Layer 3 of a small transformer language model trained on English Wikipedia (9 layers, counted from 0, width 64).
Take only the direct path to the model's output, skipping the later layers: a vector added to the residual stream pushes a token's score in proportion to its dot product with that token's output vector.

Output vectors of the tokens that the questions are about. A number n stands for n times 0.021.
"led": 39 13 47 -27 -11 -6 18 -16 38 -28 8 -3 3 44 20 -18 42 36 67 -38 -21 14 -37 -15 15 -41 -58 -39 -81 -25 3 3 51 -38 10 -38 -2 14 9 20 -4 -20 42 3 1 -3 -26 30 7 -23 1 -13 86 17 32 -22 41 -51 -6 -30 19 -7 -25 -22
"usic": -20 21 8 36 10 33 23 -9 7 -3 -19 39 -20 -48 -49 25 53 26 -9 -25 38 -23 -19 -47 -52 -18 -58 -47 31 1 -26 19 8 -16 22 27 22 16 9 50 -3 -38 -61 -59 6 5 -35 -8 88 17 -55 -31 24 64 -29 50 13 -7 -57 44 34 11 50 -38
"ensus": -66 15 -59 32 36 17 -59 -74 1 -23 33 9 -12 23 -48 42 36 55 52 -16 13 66 -10 18 -1 -25 41 -21 -32 54 -2 -33 -30 18 -59 42 -23 38 -49 48 -20 -32 -19 -9 -42 5 18 35 28 36 16 -45 -4 -6 3 46 -30 -5 -27 -20 23 7 -13 4
"rest": 44 13 11 41 -61 9 -10 -23 2 -46 -20 -5 33 23 1 -12 21 21 17 -33 -38 -16 -23 -69 -6 -59 22 -1 15 21 6 -22 2 -10 -16 39 5 15 1 28 -30 -18 3 -10 -24 2 -8 -21 15 49 -7 19 55 -50 8 29 -14 12 4 20 33 -15 23 4
"ust": -2 -7 24 26 -4 8 7 5 15 7 20 -11 9 50 12 -3 8 6 46 7 16 9 11 -25 -21 30 -1 -26 -16 -20 -25 10 11 13 -44 31 -38 5 0 -16 27 -12 -34 -51 -21 5 -67 1 -27 17 -11 -46 2 -7 65 9 -33 3 15 -26 25 -10 27 28
"board": -8 -12 37 -22 -11 -42 -36 -43 -16 14 28 26 -56 15 -77 53 17 16 57 -36 4 21 -60 -34 -8 -4 -38 -13 -19 9 -34 16 34 -27 23 36 6 38 -4 57 -16 -13 -70 -60 71 -8 -49 -18 84 -15 -29 3 43 -4 32 6 -10 -6 3 45 39 24 50 -16
"the": 88 12 10 6 19 -1 -11 -22 -3 -16 -27 14 12 -3 -24 28 58 22 -7 -36 -10 -9 -2 -32 -38 -21 -44 -29 6 -36 -27 -41 6 7 -3 13 34 -11 -25 18 -20 9 21 26 -3 6 -6 3 29 -4 6 -31 -6 17 -3 -20 14 -16 56 -26 38 4 20 15
" After": -6 2 -23 -8 0 25 -12 -25 17 -3 6 -4 -2 52 -40 15 43 15 23 -18 7 -7 9 28 -65 -10 2 -43 -1 5 -22 -33 48 -21 13 18 5 4 2 3 -23 -12 -12 -3 -7 8 -23 6 40 -9 35 -25 29 14 1 3 -12 -21 13 29 16 -3 -12 -34
"et": 31 7 -41 11 15 -9 -7 9 17 12 -5 -48 15 54 3 -9 -32 5 -12 2 2 12 -5 11 -30 -4 -29 2 9 -23 -16 55 19 35 -2 -17 -19 -56 26 4 4 -5 -5 18 -19 -3 -9 -9 6 -12 -40 11 -38 9 -4 5 6 11 20 -3 69 10 -31 18
"ations": 18 15 31 14 39 -40 -4 0 1 -8 -9 33 -3 41 -20 38 -51 8 -2 -49 -52 5 -30 -11 29 29 26 -41 -23 -65 -21 -5 -44 22 -1 -25 3 2 -10 44 2 -14 -2 2 10 9 -2 -38 1 0 -26 -20 91 47 -32 43 -28 -29 28 -10 20 26 56 -14
"ipp": 43 54 71 -33 15 9 -12 -25 5 -2 12 -24 -18 -25 -4 -13 13 29 11 1 -25 28 8 -20 -40 -50 -5 -6 -23 -12 -22 44 -58 -48 -15 0 36 -32 -21 39 0 -15 -43 20 26 6 15 -20 -25 23 -12 -16 29 -19 11 16 -17 7 39 2 10 39 24 14
" a": -24 21 -30 9 27 -12 23 -7 -8 -8 8 21 -17 -19 16 -14 9 -16 -3 14 16 -31 6 4 -14 -30 9 -5 -15 2 24 14 10 11 -28 -1 37 -15 3 -5 -19 8 -4 19 9 -3 6 13 20 -18 -17 22 21 -19 2 5 7 -3 23 -21 2 -32 -3 -3
"ish": -9 25 -2 30 -24 -17 25 0 -11 -2 28 -28 38 -21 -45 11 -27 15 45 -11 15 -12 15 -46 -14 -40 -39 -2 -13 -15 -12 -20 -10 18 -7 6 -33 -6 -10 14 8 0 12 -27 30 4 21 -31 -6 -14 45 50 -3 13 34 5 -13 35 17 -35 47 -9 16 -9
"ness": 31 -12 71 33 -9 -6 -70 -17 9 40 -1 8 -32 28 -20 16 -1 44 -5 19 -22 25 15 -96 -9 -56 -9 -17 -59 3 9 -3 2 14 -40 40 16 48 -3 -10 -25 -11 -7 -40 56 -1 -83 27 25 -40 -4 -46 10 -6 23 12 23 2 28 31 57 2 11 -21
"rian": 4 36 4 18 -14 -8 -43 -65 -1 -6 74 10 54 -3 11 -28 -14 48 43 -29 38 -37 25 -56 31 -44 -16 22 -11 23 -16 0 -12 -1 -27 2 31 20 22 12 1 -20 15 -38 9 1 -23 24 -5 10 11 -39 -34 -8 4 27 32 -6 -32 -30 -4 45 13 -48
"a": 29 7 -6 -11 9 -12 -23 4 8 -22 31 -14 -44 -34 41 40 10 -13 23 20 -8 -4 25 1 2 -3 11 -32 9 -49 9 57 -14 13 -5 0 -23 24 -9 7 20 4 -5 10 -8 -6 -4 11 -39 6 -23 -2 -16 25 -14 7 18 12 42 -14 0 -11 -34 -32
"stem": 27 5 15 50 -23 16 -53 -53 -29 22 -42 22 65 -10 -56 26 33 52 14 -18 -10 4 -55 -39 23 32 -34 24 -41 52 -39 39 17 -12 -31 20 65 50 -20 26 -54 -15 23 -76 -34 0 -18 -16 -5 0 23 -77 5 67 -29 -20 12 -15 -37 -36 54 84 26 4
"Personal": -21 11 -45 -10 -6 67 -11 -60 4 -41 57 -5 -33 50 -11 33 37 58 65 -34 9 33 13 -48 -16 -37 7 -26 20 21 -35 -25 -27 -35 40 -17 0 49 9 -11 -30 -5 -46 -40 13 19 -40 19 48 3 32 22 -44 22 -12 69 -49 -31 -22 -36 -20 54 -3 51
"iam": 22 -4 48 30 -16 15 -60 2 -18 20 0 -1 7 -7 -11 -4 -2 33 14 22 1 16 4 -33 -33 -37 -24 27 16 -46 -30 -39 -27 -16 -1 24 18 -29 -5 27 25 -24 -33 -29 31 5 -27 5 58 4 -7 -42 -11 -20 25 -3 -17 17 40 34 9 9 49 3
"C": -5 1 -38 -13 -22 -1 2 -8 -3 -4 -29 9 -2 23 -1 19 10 22 38 -35 -17 -9 -7 -19 9 3 -1 -7 -2 -2 7 1 -6 6 0 1 12 -41 29 -14 24 3 -19 -18 11 0 14 26 15 8 50 -50 -38 -37 14 20 -2 3 -18 7 18 5 23 39
"ctor": 50 57 4 -38 -81 26 34 -23 12 -16 31 -13 5 65 -51 7 11 9 17 6 13 17 -1 -79 56 -24 15 -42 -33 -34 -38 26 39 25 -11 -18 -7 45 35 3 -11 -7 -24 -54 -23 10 -19 -37 0 28 19 -39 14 33 -34 51 30 -22 -15 -27 22 24 12 -29
"es": 41 -41 -36 12 -10 -11 22 8 37 18 20 -46 -6 -15 7 3 -6 4 -27 34 -18 18 0 0 -34 -11 18 -6 -25 -30 0 29 -4 -18 16 -33 -13 0 23 -10 23 2 35 12 -26 -3 4 -37 -14 -42 -18 -37 47 55 -5 -14 -9 16 29 15 23 29 -15 19
" |": -28 -22 69 6 -16 -17 7 18 -12 6 -25 -21 12 5 24 28 -19 10 -1 31 -5 30 25 20 29 9 12 15 22 13 -29 -26 21 -13 25 -25 12 -8 -1 -5 -14 -1 -12 4 -7 -5 29 38 -33 -40 -21 -7 -29 17 -24 -13 26 2 -20 13 -14 -25 -17 -25
"ald": 37 4 34 -20 -40 8 12 -18 74 4 -10 18 25 -10 -43 -23 13 34 31 -56 -6 -24 10 -54 -58 0 10 2 -27 5 -48 38 -9 -18 1 13 -11 3 -3 13 -19 -10 23 -18 -12 2 3 0 2 -2 13 3 -5 -17 -10 11 39 17 18 8 35 3 21 -13
"other": 29 -33 -29 -13 -35 12 4 -18 -38 22 -7 52 72 -23 -45 32 46 28 -17 10 11 7 39 -22 -38 -33 -47 -10 -19 -9 -23 15 -12 -19 13 33 -9 8 -8 37 -11 -16 -12 -12 -46 8 -23 -18 25 -5 -5 -4 15 8 73 19 12 20 -5 -6 1 -17 44 -11
" Born": -24 21 -6 -8 -18 41 22 -53 -4 -15 24 13 -14 59 -27 -3 77 20 27 3 -2 50 -41 -16 -4 4 -24 9 9 5 -38 -11 -1 16 7 -5 -23 5 14 -17 -20 -27 13 13 2 1 -23 -3 60 -17 5 11 51 37 -9 43 -66 -7 -19 -37 -23 -15 5 -49
"me": 53 24 -11 18 -3 19 -45 -43 -8 -13 19 0 33 23 -31 59 29 34 -12 -5 -2 4 -25 19 1 32 2 5 23 -26 -38 -13 25 -19 -16 29 18 8 -4 6 -3 -3 -21 -12 -18 -4 -25 -55 14 -12 -17 -19 26 53 27 -39 30 -15 -39 9 -9 15 -53 1
"ording": 7 13 -31 -3 -21 27 46 -49 -11 13 2 9 47 39 -14 -31 26 43 11 -16 16 -5 -21 50 -43 -28 -10 -42 -84 -9 -36 31 -26 -14 5 -2 -1 33 -18 38 1 -44 27 -11 36 0 -14 12 58 59 55 -53 5 -9 -4 -27 -30 27 -15 -8 15 18 -35 -1
",": -22 -13 -12 34 39 -13 8 21 -12 11 -5 -23 -14 -16 -1 14 -30 -7 -36 7 8 -10 -6 10 14 -4 34 11 12 -9 24 13 17 25 13 15 -35 29 20 -16 11 8 -1 31 6 -6 0 26 -24 2 10 -1 -41 -36 -23 -29 12 -12 30 -18 -14 -24 10 -14
"ity": 34 -23 14 70 35 13 27 8 1 -52 5 -30 28 14 -34 44 -28 14 6 -3 28 4 -8 -71 33 -10 31 -17 -27 -28 -42 1 -57 8 -14 16 -17 -20 -28 36 -9 -4 28 -27 1 3 16 -32 9 24 -4 21 56 14 13 28 -51 -33 2 22 14 -36 7 -24

Each question shows what one neuron of this layer's MLP adds at an activation of 1. A number n stands for n times 0.0043.

n61: 8 6 -8 11 -46 -49 1 -8 -20 11 -10 26 -30 -31 -51 -15 -17 -25 -26 79 -6 21 -11 -26 -2 8 -17 -20 16 28 36 -23 -1 14 -24 15 2 -4 28 -2 5 19 45 39 12 -9 51 16 44 -31 -2 -3 -6 -24 -5 -29 -13 -10 -30 16 7 -11 5 56
Which of these tokens does it push up most? " a"

n129: 13 19 -1 14 -23 -8 6 -8 -12 13 34 1 -7 33 -47 21 27 46 22 -11 -7 -6 -15 4 26 1 4 6 38 -29 17 6 -25 17 4 -10 -9 23 30 -33 6 -4 39 34 -45 19 -27 9 -7 -54 -21 25 20 -19 1 -46 28 -9 -20 43 -54 -11 -12 -44
Pushed down most: "ipp"

n229: 51 -29 13 -17 3 -32 34 -29 -43 8 53 7 -21 30 5 48 5 10 21 -4 -39 -3 -6 3 22 -16 18 -20 -12 -20 2 -7 27 39 16 3 -16 48 -14 -44 -50 34 -18 27 -28 48 -19 46 -5 20 -14 -23 -7 1 -18 -19 22 -22 -6 7 -13 -29 15 -15
Which of these tokens does it push up most? "ctor"

n184: 40 -26 -49 -22 -5 -14 28 10 2 0 -25 -40 -5 -12 -17 -12 20 43 50 32 -32 17 2 -24 20 -19 -8 -42 13 5 6 -15 -10 20 -49 25 23 -13 46 -22 11 -12 9 -2 16 -12 10 -1 -19 -6 0 1 -19 -27 -14 14 36 17 -46 19 43 12 -6 1
Which two tokens does it push up most, strongest first? "C", "ctor"

n117: -5 51 -29 21 2 -3 -2 12 -37 5 -35 31 2 -42 1 -4 -28 -1 4 43 25 -1 1 -6 -9 -21 0 -8 -13 32 54 -4 3 5 7 20 19 12 9 -8 -9 41 8 -3 -4 -4 -15 38 -33 -19 -33 1 29 2 -17 24 19 5 -35 -31 -32 -48 -12 -2
Which of these tokens does it push up most? " a"

n203: -15 2 -27 -25 -9 10 26 1 50 66 10 9 30 4 -3 -20 -21 31 7 5 15 18 -1 -31 7 6 -37 -67 -14 -18 -27 -28 40 35 -25 -3 -13 -5 0 46 24 3 -23 -3 -74 62 4 22 7 1 25 2 -12 -26 -38 41 -25 32 -17 -18 -23 12 9 13
Pushed down most: "me"

n120: 36 -6 -26 13 6 3 11 31 21 -6 -30 15 -1 -35 -1 -4 19 19 -18 21 4 -6 3 59 -4 -24 17 38 23 3 -34 4 -8 16 -11 10 24 2 -3 -71 1 -43 2 24 -1 -18 14 -14 -27 6 -8 -44 25 -18 20 9 33 -18 -33 7 -46 38 -48 14
Which of these tokens does it push up most? "me"

n26: -27 -59 15 8 -3 19 -13 12 -21 -6 18 24 27 -12 46 -4 -30 -52 37 -8 -23 -8 10 -9 20 35 -42 -8 6 34 30 0 12 -1 -13 14 12 -23 -11 -21 -29 43 0 26 -23 6 -23 6 -37 8 27 -14 1 11 31 -25 3 54 -9 -19 -5 -30 9 10
Which two tokens does it push up most, strongest first? "ust", " |"

n226: -2 9 2 -6 -1 11 -5 1 -1 -14 -23 5 -20 -4 -3 15 25 -66 1 -45 27 -9 -9 41 -25 1 13 -26 -2 -25 -33 -20 28 47 11 15 -19 25 -25 10 -33 -48 23 45 -22 -8 -14 42 50 -26 17 -32 -12 -17 -21 39 2 -4 17 60 -23 22 36 20
Which of these tokens does it push up most? " After"

n217: 29 18 -6 -13 -23 10 7 -1 -35 -9 34 2 9 45 25 22 10 9 -5 -14 -26 -22 -1 33 -24 35 14 -61 32 14 11 -20 42 -16 -5 3 -3 -11 30 -15 4 36 -13 5 -10 17 9 -6 -14 -28 1 -26 34 -35 -18 -9 -27 6 41 -7 -36 18 -47 -16
Which of these tokens does it push up most? " After"

n192: -4 -10 -23 11 28 -15 4 -27 -27 -37 -5 -26 9 -26 68 35 -15 12 4 43 10 -39 -10 -11 10 15 8 -6 -14 -34 -1 -50 -5 5 4 -33 -14 55 11 -27 23 10 10 29 13 10 25 10 15 28 34 17 -19 -10 -52 -28 14 -27 25 20 -5 26 -12 -22
Which of these tokens does it push up most? ","

n243: 0 -12 23 -1 14 7 27 -2 -22 -26 1 -8 -24 2 48 -46 38 3 -9 -36 6 23 -38 -13 -24 12 2 -3 48 7 25 -25 -43 12 13 36 -18 26 -28 4 -14 -12 -48 35 15 -8 -29 21 18 -12 -9 16 -9 -7 19 -11 8 -22 3 4 19 -7 -34 29
Which of these tokens does it push up most? "Personal"

n70: -10 35 -46 10 8 -2 14 19 9 4 -23 -21 1 1 14 -4 26 -1 19 -32 5 15 -16 33 -2 17 20 16 6 36 -53 -9 -9 30 -21 -16 -7 -49 3 -70 3 20 8 -1 32 -21 3 -32 -27 7 50 -28 -20 -16 7 23 -11 36 29 -26 -1 10 14 18
Which of these tokens does it push up most? "C"

n186: 14 14 0 21 -14 -17 -11 8 -8 3 -20 -16 19 18 10 16 26 2 5 -12 0 9 36 -6 -52 -12 -6 -11 14 -52 35 -26 42 -5 -25 14 -7 -6 55 7 -42 28 3 17 17 -13 33 -30 11 -13 34 -22 -46 -11 19 1 0 7 10 -56 22 -37 26 -2
Which of these tokens does it push up most? "the"

n74: 15 -6 6 2 -18 10 17 13 24 34 14 4 11 -26 40 -20 4 -36 49 7 -40 42 19 34 6 -11 -12 -57 25 -25 43 -12 38 -31 5 -42 -27 -10 8 -19 -27 -1 -6 -9 17 12 19 2 23 -25 15 -20 15 22 -29 -21 24 18 -4 -47 -4 49 -42 -16
Which two tokens does it push up most, strongest first? "led", "es"

n211: -43 15 8 9 -11 -11 -3 0 -2 41 -24 -10 -9 -23 29 -54 -5 -51 36 -35 3 5 -25 -51 18 20 25 -16 -22 41 -6 52 -2 29 14 -1 24 30 -15 12 -18 23 -32 -21 67 3 -7 44 19 0 0 3 50 -24 -1 -9 -1 -5 -13 -4 -56 -33 8 -31
Which of these tokens does it push up most? "board"

n21: -39 -45 -20 46 -12 45 46 -2 24 45 36 -17 19 -4 -17 1 -2 2 -28 23 -11 -8 -10 34 -9 12 13 33 -5 16 -41 21 4 -2 -22 -10 -22 -35 2 -18 -25 54 40 -24 67 -38 -46 9 -15 -21 -52 -13 23 -7 -3 1 -21 2 12 9 39 -16 -20 -9
Which two tokens does it push up most, strongest first? "es", "et"

n47: -41 -20 3 -3 -31 -2 24 23 7 35 -4 -24 6 -5 28 -1 -24 -19 23 61 -34 -4 34 5 -29 19 14 24 0 34 31 7 18 1 -8 4 3 18 16 4 23 28 1 -47 13 -44 15 -20 6 -14 -13 -4 -39 -26 -22 13 38 5 -19 -24 11 -44 -6 -6
Which of these tokens does it push up most? " |"

n58: -1 -28 -8 26 -23 -31 -10 69 -25 2 -6 30 -8 24 -24 24 -5 16 -17 -14 19 28 28 49 -16 -11 6 24 30 -22 -1 -10 -53 27 29 21 -11 -12 3 -21 -4 13 38 9 29 -7 0 -8 -15 -24 -25 -9 -41 -32 -19 -28 51 -29 26 17 -19 -8 12 -22
Which of these tokens does it push up most? ","

n69: 5 -28 -23 14 11 -19 -13 -27 -25 28 32 10 -9 5 -24 -22 2 -14 -11 -28 -5 21 37 3 33 1 -12 -1 -51 27 -39 20 -12 7 14 11 -18 19 34 -21 -5 24 -1 -16 12 3 6 41 9 1 2 -19 -5 22 14 17 -3 -11 23 4 -19 -31 -24 4
Pushed down most: "rest"

n206: -18 -22 13 -24 -55 -45 -1 -30 19 28 -24 4 -3 12 4 -11 11 -14 4 6 -13 -24 -45 -15 10 19 29 2 6 3 15 14 9 14 -25 45 -40 35 -16 7 -35 -8 28 32 -32 -9 37 22 -53 11 29 28 4 -51 1 43 -9 38 -22 16 26 -1 21 -18
Which two tokens does it push up most, strongest first? "rest", "ald"

n225: 14 -23 -42 1 6 37 -5 9 48 31 29 -29 -18 -29 7 3 -5 -56 15 -17 -10 -34 4 -16 -12 48 18 31 34 52 -12 -7 6 -11 -30 -35 23 -8 17 57 -36 -22 12 4 -38 15 -8 -23 0 69 -10 5 -5 61 -24 -6 16 -31 -1 2 -64 6 -49 -18
Which of these tokens does it push up most? "me"

n112: 8 -17 -33 -31 -50 4 16 -1 -4 11 35 -29 -7 -41 31 27 -37 1 -7 4 32 -16 -7 -49 -28 -4 49 -37 -1 18 -11 51 40 -1 4 -8 7 -6 11 54 -15 -34 28 37 -21 38 12 28 6 -38 1 9 12 -12 -15 -4 22 2 -14 65 -29 20 -53 -16
Which of these tokens does it push up most? "es"

n99: 6 -21 -19 -49 25 13 11 1 22 6 23 2 15 75 22 33 -20 18 -28 -69 20 -11 -5 -36 -1 28 9 -26 3 60 37 -12 7 -40 17 -5 8 -17 -24 -1 -38 28 7 24 19 13 2 15 -5 -3 -1 -6 -17 -9 42 28 -43 -29 -27 -36 -2 -13 -40 25
Which of these tokens does it push up most? "Personal"

n149: 7 -31 -35 -36 19 -26 38 18 1 -43 -19 -3 -42 13 -35 -36 15 -45 -4 26 6 6 -3 -36 27 7 48 26 26 -25 -11 23 3 -24 -3 64 -27 -31 63 -19 2 -24 -9 27 -15 3 -14 -6 13 -20 -12 6 33 -24 29 -25 30 11 -5 28 -48 66 24 27
Which of these tokens does it push up most? "es"

n237: -20 -22 12 28 -9 -15 33 20 9 -34 10 5 -13 2 -38 -13 -19 -1 -20 11 16 19 -5 -8 61 -6 12 -14 6 23 6 -21 -64 -27 30 28 -4 -25 -27 20 -15 47 4 30 23 15 21 -47 19 30 -22 0 40 13 11 24 9 -2 -1 -1 -29 -43 -17 -22
Which of these tokens does it push up most? "ity"

n246: 28 46 8 28 6 4 -18 12 9 15 -32 -40 -32 -12 -40 41 -39 2 -13 -19 -40 30 -30 22 -9 14 9 -59 9 10 23 6 -13 -50 58 12 7 -23 26 21 -9 31 -28 20 3 -35 33 -20 -50 4 7 -10 27 -44 27 -9 3 23 3 14 -12 4 17 26
Which two tokens does it push up most, strongest first? "ipp", "ations"

n196: 20 43 48 9 -29 -24 -8 -37 23 30 30 -7 15 -19 32 -9 9 -29 33 -23 -5 -50 6 3 -7 -30 -12 47 -8 30 -38 13 18 18 -34 -4 -17 -22 -15 59 -41 -13 18 16 26 42 19 32 8 14 23 23 -20 -20 -20 3 5 23 -46 -34 1 -64 -22 -28
Which of these tokens does it push up most? "rian"

n238: 73 8 9 57 -22 13 -1 -40 -66 8 -24 -7 -38 -32 21 -18 -11 -18 17 21 43 28 -6 -5 38 4 -30 -18 46 13 19 26 -17 -10 10 4 -11 -26 -9 -19 -17 8 -40 -25 9 31 -13 12 17 14 15 14 -3 43 -21 15 -30 41 -8 -4 -8 -36 -11 -16
Which of these tokens does it push up most? "usic"

n29: -45 34 -18 15 -5 31 -22 -21 -20 -14 -4 2 -10 5 -14 -6 -39 -15 -29 29 10 29 3 7 -3 -21 -9 -30 -24 49 43 -27 -47 0 16 -42 20 28 -7 -10 -17 36 -8 44 49 15 -1 14 30 42 38 -6 35 7 10 -11 -2 -4 9 -46 -6 -33 -13 -23
Which of these tokens does it push up most? "ensus"

n231: -29 10 1 -40 45 0 21 -23 -8 -4 18 23 -7 -58 -20 -27 21 9 -11 -18 32 30 -32 -18 -32 7 56 -22 -35 23 7 -3 -6 15 14 0 -4 -14 -21 14 -11 -4 -18 15 17 32 6 3 -47 28 -4 -48 60 33 6 24 4 14 -9 10 -10 -28 -20 1
Which of these tokens does it push up most? "ensus"

n210: 4 -4 26 60 -76 -26 11 -9 32 -4 -37 10 -28 -25 9 -9 -10 24 64 11 -25 4 15 11 31 31 8 16 -7 -16 -23 9 -17 -11 19 13 -23 39 -38 -6 5 10 12 -31 -29 -18 15 -6 -26 -11 4 15 22 -29 17 27 -2 50 -11 2 24 -7 -45 -43
Pushed down most: "the"

n240: 5 -15 -5 14 -3 -16 17 -20 20 17 42 -17 25 13 40 -30 10 -5 -35 10 63 -27 38 -6 26 36 -31 -47 7 20 18 -14 16 22 -29 27 -34 -33 26 -16 -29 34 17 -5 -31 12 -18 4 -26 31 -4 -3 9 -34 11 -27 -44 10 18 -17 2 -11 -19 4
Which of these tokens does it push up most? "ust"

n54: 3 28 -4 53 66 -30 -12 -28 6 -6 -46 -4 -14 -45 -5 13 -6 16 -13 31 -7 0 15 13 -2 -48 14 36 16 -3 -11 39 7 14 -10 9 39 -7 -63 -15 -81 -32 -10 18 -5 -10 -48 8 12 -48 -9 18 26 13 41 -8 25 -18 -9 -33 61 31 19 12
Pushed down most: "ctor"

n34: 2 14 37 -18 43 39 43 12 24 -14 -11 -30 -11 -31 -28 -33 -25 31 32 -14 26 23 10 -11 -30 29 43 -41 -24 -8 27 -13 -30 -13 7 39 -25 23 11 -1 1 -3 -26 1 41 60 7 -15 -27 -28 28 28 -9 -35 -32 16 -4 -29 4 -59 -18 -26 -12 44
Which of these tokens does it push up most? "Personal"

n170: -41 2 12 25 -14 33 29 16 -38 -21 24 -69 -17 -23 -13 -26 -22 36 23 6 -5 -35 10 -21 -4 2 -13 38 -17 -38 17 -17 9 56 25 8 15 44 19 -4 19 26 -16 22 0 -48 4 -11 17 -47 12 -10 30 -37 39 15 27 -27 -29 -4 -18 -18 45 -17
Which of these tokens does it push up most? "ish"

n102: -19 1 -6 29 -30 -11 25 4 -29 3 14 33 15 5 2 -41 -8 -14 -23 33 26 17 -13 -33 7 40 -8 2 -19 0 7 -37 -8 -21 -16 12 8 13 -10 -21 42 63 -1 7 -6 -7 4 -42 18 -23 -18 46 26 0 -55 6 37 -6 -20 0 -25 -9 0 25
Which of these tokens does it push up most? " a"

n136: 36 -18 39 -17 36 -42 -10 68 0 -38 -7 -26 -12 1 16 9 42 22 4 -4 -53 14 -55 -4 51 2 25 22 10 -37 -18 4 7 20 1 -12 -6 -4 17 -21 -19 -32 -6 5 3 -48 0 17 10 16 -11 11 -57 -17 3 47 -5 -30 20 -56 21 25 27 4
Which of these tokens does it push up most? "ations"

n40: 27 7 14 0 41 -27 13 -8 13 10 30 16 -4 1 12 -11 8 -56 3 18 1 -10 24 38 -37 35 -10 6 -18 0 -29 39 0 -25 -8 -9 29 -44 -40 16 -7 8 8 -17 -1 5 17 -28 -11 4 35 10 30 -3 -31 11 10 -11 2 5 -30 -43 8 -54
Pushed down most: "Personal"

n250: -13 5 1 28 -1 -6 33 -17 -56 21 -17 -26 27 1 -28 -8 18 -26 19 -31 12 -3 34 -20 10 26 -20 30 -52 -56 -57 -6 40 1 -6 33 20 -20 -32 10 -22 44 -32 13 -34 31 -28 9 -19 24 15 -23 67 -19 -6 -22 35 27 15 8 -30 26 1 83
Which of these tokens does it push up most? "stem"